Layer 5 of a small transformer language model trained on English Wikipedia (8 layers, counted from 0, width 64).
A neuron's activation on a vector x is SiLU(gate . x) times (in . x), where the dot is the dot product.

Input weights of the MLP neurons that the questions are about. A number n stands for (n - 500) times 0.00099.
n41 gate: 599 346 544 870 603 418 477 857 862 391 566 437 724 743 613 392 736 575 706 664 579 483 616 524 277 375 559 303 570 301 406 582 322 305 543 428 381 687 707 581 670 323 417 332 533 457 606 469 456 493 913 960 579 436 586 610 403 464 421 438 253 259 345 460
n73 gate: 440 266 417 538 397 362 645 539 652 410 425 93 347 504 606 417 406 547 510 357 458 315 493 238 619 502 262 563 62 333 694 396 641 278 180 784 173 492 513 681 589 585 414 450 484 640 555 601 372 548 640 606 259 501 572 522 170 485 541 401 259 480 456 407
n82 gate: 725 493 532 687 458 534 530 406 712 274 301 480 264 468 589 456 623 149 613 706 540 514 748 346 706 774 691 645 327 350 724 157 668 564 489 312 641 655 181 598 490 587 570 524 553 399 448 667 494 598 512 353 547 582 452 527 524 248 278 636 86 309 360 265
n129 gate: 663 641 178 731 332 587 393 535 747 647 280 383 552 628 287 361 652 266 477 658 644 289 712 275 499 476 412 560 569 441 362 335 694 337 603 653 588 382 480 634 326 491 590 230 516 422 624 101 575 587 469 390 450 521 502 262 505 332 691 511 671 346 765 751
n142 gate: 449 147 768 696 593 96 602 700 427 389 489 316 644 349 716 436 322 577 358 389 615 424 268 279 645 474 619 428 652 249 392 744 723 347 408 424 344 456 366 198 564 307 407 338 417 597 23 660 325 554 341 636 449 842 437 399 923 476 449 739 638 376 538 449
n41 in: 343 428 604 580 541 412 613 649 703 599 498 521 641 674 48 741 611 775 374 184 515 338 531 362 448 274 616 563 711 202 392 438 372 516 383 418 328 551 433 596 374 153 796 514 591 659 714 122 704 555 695 592 691 367 513 635 584 541 550 399 654 295 374 795
n73 in: 501 602 610 490 521 575 604 425 435 285 766 476 406 353 631 403 198 749 281 497 475 276 166 569 618 478 511 502 578 384 396 676 486 782 722 404 632 323 451 672 566 517 649 353 425 208 567 51 375 334 100 625 291 159 450 795 434 395 466 573 431 431 754 612
n82 in: 572 679 531 776 703 535 100 574 386 324 560 384 472 502 511 872 367 952 689 368 527 601 491 179 434 491 677 903 222 336 631 310 387 517 793 401 543 646 547 467 505 163 485 390 551 581 650 227 420 515 690 275 746 701 336 408 792 457 527 402 399 427 300 329
n129 in: 532 562 326 512 533 575 367 166 627 280 53 598 652 373 144 396 603 318 160 432 761 635 563 117 654 502 608 596 475 494 666 308 604 387 104 713 862 598 609 610 490 493 687 503 495 650 24 467 658 456 319 226 575 588 410 465 578 494 501 417 64 500 460 694
n142 in: 568 583 457 480 262 654 257 49 216 811 589 712 335 476 478 771 382 257 542 452 464 242 752 880 306 603 584 618 352 707 691 610 271 598 380 496 687 586 529 597 484 685 635 618 797 186 596 367 470 266 565 533 232 352 593 580 418 628 567 573 434 605 578 407

Each question shows a token from some text and the vector x that enters the MLP there. A number n stands for (n - 500) times 0.0084.

"less": 499 345 488 387 496 391 515 520 321 472 670 602 422 355 536 513 688 486 458 582 449 482 321 420 502 583 519 512 562 554 344 543 611 431 445 545 389 517 364 537 552 459 387 436 397 473 170 702 412 424 455 387 390 397 339 229 555 483 530 497 444 507 380 442
Which neuron fires most, and how strongly? n41, at about 0.73

" ": 435 531 680 523 339 794 432 432 479 520 633 566 808 463 489 664 447 300 528 677 635 523 586 682 357 454 511 437 529 541 510 480 422 325 494 728 512 497 572 499 516 381 377 497 737 477 379 539 646 529 588 427 376 430 498 598 417 520 640 569 578 405 571 650
The neuron with the highest activation: n82

"ar": 485 447 530 393 605 494 511 452 492 580 550 630 311 423 516 522 289 599 683 709 273 520 525 303 407 643 601 624 409 432 275 496 577 466 380 294 564 440 510 485 502 633 552 518 367 572 341 495 259 521 493 494 475 458 285 563 601 669 472 657 693 389 516 537
The neuron with the highest activation: n129

"6": 426 503 315 336 349 537 554 285 486 640 741 416 613 494 510 773 504 549 459 445 590 478 488 504 327 405 609 585 414 365 438 318 477 735 407 659 338 341 529 506 640 397 414 519 535 546 497 569 511 399 554 613 609 421 643 356 705 481 559 727 604 441 419 441
Which two neurons fire most, strongest first? n129, n142

"2": 429 742 309 491 484 516 371 480 586 510 713 484 711 572 221 540 520 462 414 672 590 567 471 510 346 464 583 571 381 567 466 423 496 433 484 588 704 635 425 432 605 351 479 714 604 334 468 522 564 423 682 479 640 394 581 363 454 400 539 425 561 337 611 499
Which three neurons fire most, strongest first? n129, n41, n73

"3": 467 673 376 473 491 567 402 387 575 521 718 422 547 561 249 417 398 382 420 694 567 583 544 468 325 455 510 488 469 449 428 393 393 527 504 614 530 644 305 346 520 418 383 664 633 423 346 439 550 446 740 456 633 392 637 374 462 386 575 566 662 360 606 380
Which three neurons fire most, strongest first? n129, n73, n41

"gr": 641 516 539 489 575 592 333 303 633 558 605 450 522 377 416 547 366 457 553 714 326 502 793 486 543 578 748 678 374 543 495 635 547 567 223 474 398 529 555 500 475 751 458 581 462 625 462 334 509 615 478 471 470 487 405 544 488 378 401 451 600 409 491 506
Which three neurons fire most, strongest first? n82, n129, n41

"ave": 444 514 636 474 559 538 422 481 336 532 568 728 256 412 516 532 426 443 447 557 382 474 466 340 449 612 554 486 541 421 543 539 616 525 318 525 485 593 449 703 525 639 398 384 573 500 165 679 375 414 519 519 410 458 391 468 531 482 483 531 635 426 417 448
The neuron with the highest activation: n142

"ie": 550 470 575 539 505 532 391 379 511 619 651 678 501 377 514 621 531 417 351 498 378 486 512 337 471 592 488 529 567 409 403 814 505 431 481 535 506 501 523 501 482 440 424 514 452 369 195 760 490 474 497 348 413 473 401 310 403 415 500 530 420 456 362 319
Which three neurons fire most, strongest first? n142, n41, n73

" exp": 381 379 365 322 496 474 549 500 527 541 620 679 539 298 450 621 604 506 728 325 518 460 529 609 438 324 472 724 390 515 455 559 428 446 339 857 531 393 468 558 511 606 416 472 481 529 534 416 331 659 605 488 494 333 661 642 398 400 500 394 452 433 516 643
The neuron with the highest activation: n82

" of": 433 541 427 510 384 485 474 441 345 490 462 617 385 590 427 550 476 243 483 517 475 454 613 453 589 277 468 571 392 498 521 409 489 459 182 508 392 572 499 481 419 691 541 350 758 327 357 459 374 378 540 408 425 425 420 597 319 608 468 503 399 579 493 433
Which two neurons fire most, strongest first? n129, n41

" Jim": 422 421 529 332 514 572 484 416 652 590 663 659 486 384 573 599 555 538 412 466 411 548 483 587 552 582 443 433 523 467 371 506 665 552 472 526 538 449 657 533 486 332 430 435 477 557 224 666 387 382 582 391 435 384 336 631 444 425 305 488 728 461 271 393
Which three neurons fire most, strongest first? n82, n41, n129

"0": 356 605 435 485 425 403 417 564 483 468 658 484 501 479 318 785 531 274 523 570 487 543 731 402 422 542 558 598 286 517 535 333 484 633 376 546 585 473 549 496 746 403 489 497 594 411 306 486 596 443 694 624 475 300 666 538 578 452 485 523 456 471 559 395
Which two neurons fire most, strongest first? n82, n41

" Peter": 452 533 501 395 573 593 410 354 455 561 532 651 318 412 511 553 590 445 370 708 336 428 421 342 547 489 487 389 451 416 396 668 633 514 441 462 630 492 626 562 517 423 393 503 538 548 274 781 438 428 664 450 356 426 306 433 452 536 360 486 609 357 388 331
The neuron with the highest activation: n41

" Cont": 411 240 686 620 638 611 720 614 530 569 453 603 608 444 429 560 479 464 676 311 489 558 541 440 427 332 682 593 382 668 428 449 534 511 346 649 448 523 435 529 645 470 698 389 406 552 355 506 315 519 499 448 525 520 500 580 431 450 452 211 606 432 576 493
Which neuron fires most, and how strongly? n41, at about 1

" sh": 476 470 446 339 574 638 521 683 568 888 518 551 671 357 437 374 511 650 483 682 573 411 495 670 447 574 569 521 597 800 485 554 439 445 443 571 503 408 391 573 527 555 680 438 547 519 496 600 512 638 530 354 362 438 633 532 262 291 598 528 580 561 491 418
The neuron with the highest activation: n82

" |": 655 575 624 393 462 509 489 599 653 449 602 590 520 683 579 589 535 518 476 592 465 542 212 478 468 382 441 361 395 363 612 425 563 617 355 662 340 566 569 381 402 655 456 425 551 224 336 470 528 340 520 444 565 422 403 574 603 479 596 424 438 392 438 426
The neuron with the highest activation: n73

"er": 541 379 466 465 602 546 441 496 445 567 566 587 503 382 480 498 431 383 427 605 454 536 539 496 626 509 500 466 607 485 320 551 577 497 487 531 412 581 471 567 486 411 389 628 619 488 147 767 320 403 544 317 324 546 432 340 415 536 638 593 539 558 344 436
Which neuron fires most, and how strongly? n41, at about 0.75

".": 446 524 373 500 438 425 425 367 475 526 434 570 461 413 462 727 551 439 422 615 402 463 365 558 367 330 514 585 489 679 474 734 383 557 402 530 425 639 716 609 589 639 458 467 582 397 696 626 890 476 531 536 531 489 527 433 560 527 608 566 724 407 543 408
The neuron with the highest activation: n73

"ind": 595 417 470 330 570 535 453 475 529 624 621 544 490 423 540 566 574 477 404 393 551 552 403 368 478 582 710 482 500 456 440 605 351 469 510 585 536 653 265 532 505 531 435 449 390 685 196 605 384 358 449 267 321 486 403 359 455 533 550 364 584 489 452 547
Which three neurons fire most, strongest first? n41, n73, n82

" C": 421 647 543 404 618 613 599 362 671 659 508 579 678 560 603 472 480 476 475 616 462 642 466 461 641 330 401 399 380 456 468 471 585 497 430 683 404 474 299 501 431 467 546 422 469 752 240 662 525 485 406 591 436 471 612 459 419 533 412 493 605 501 494 627
The neuron with the highest activation: n82

"'s": 514 564 483 430 364 431 334 508 372 509 575 745 477 535 513 546 485 365 460 524 388 351 673 629 614 502 497 459 379 435 469 544 629 448 286 442 415 521 587 451 537 469 443 486 684 253 312 438 506 394 437 527 428 351 615 526 320 392 355 500 436 429 554 470
The neuron with the highest activation: n73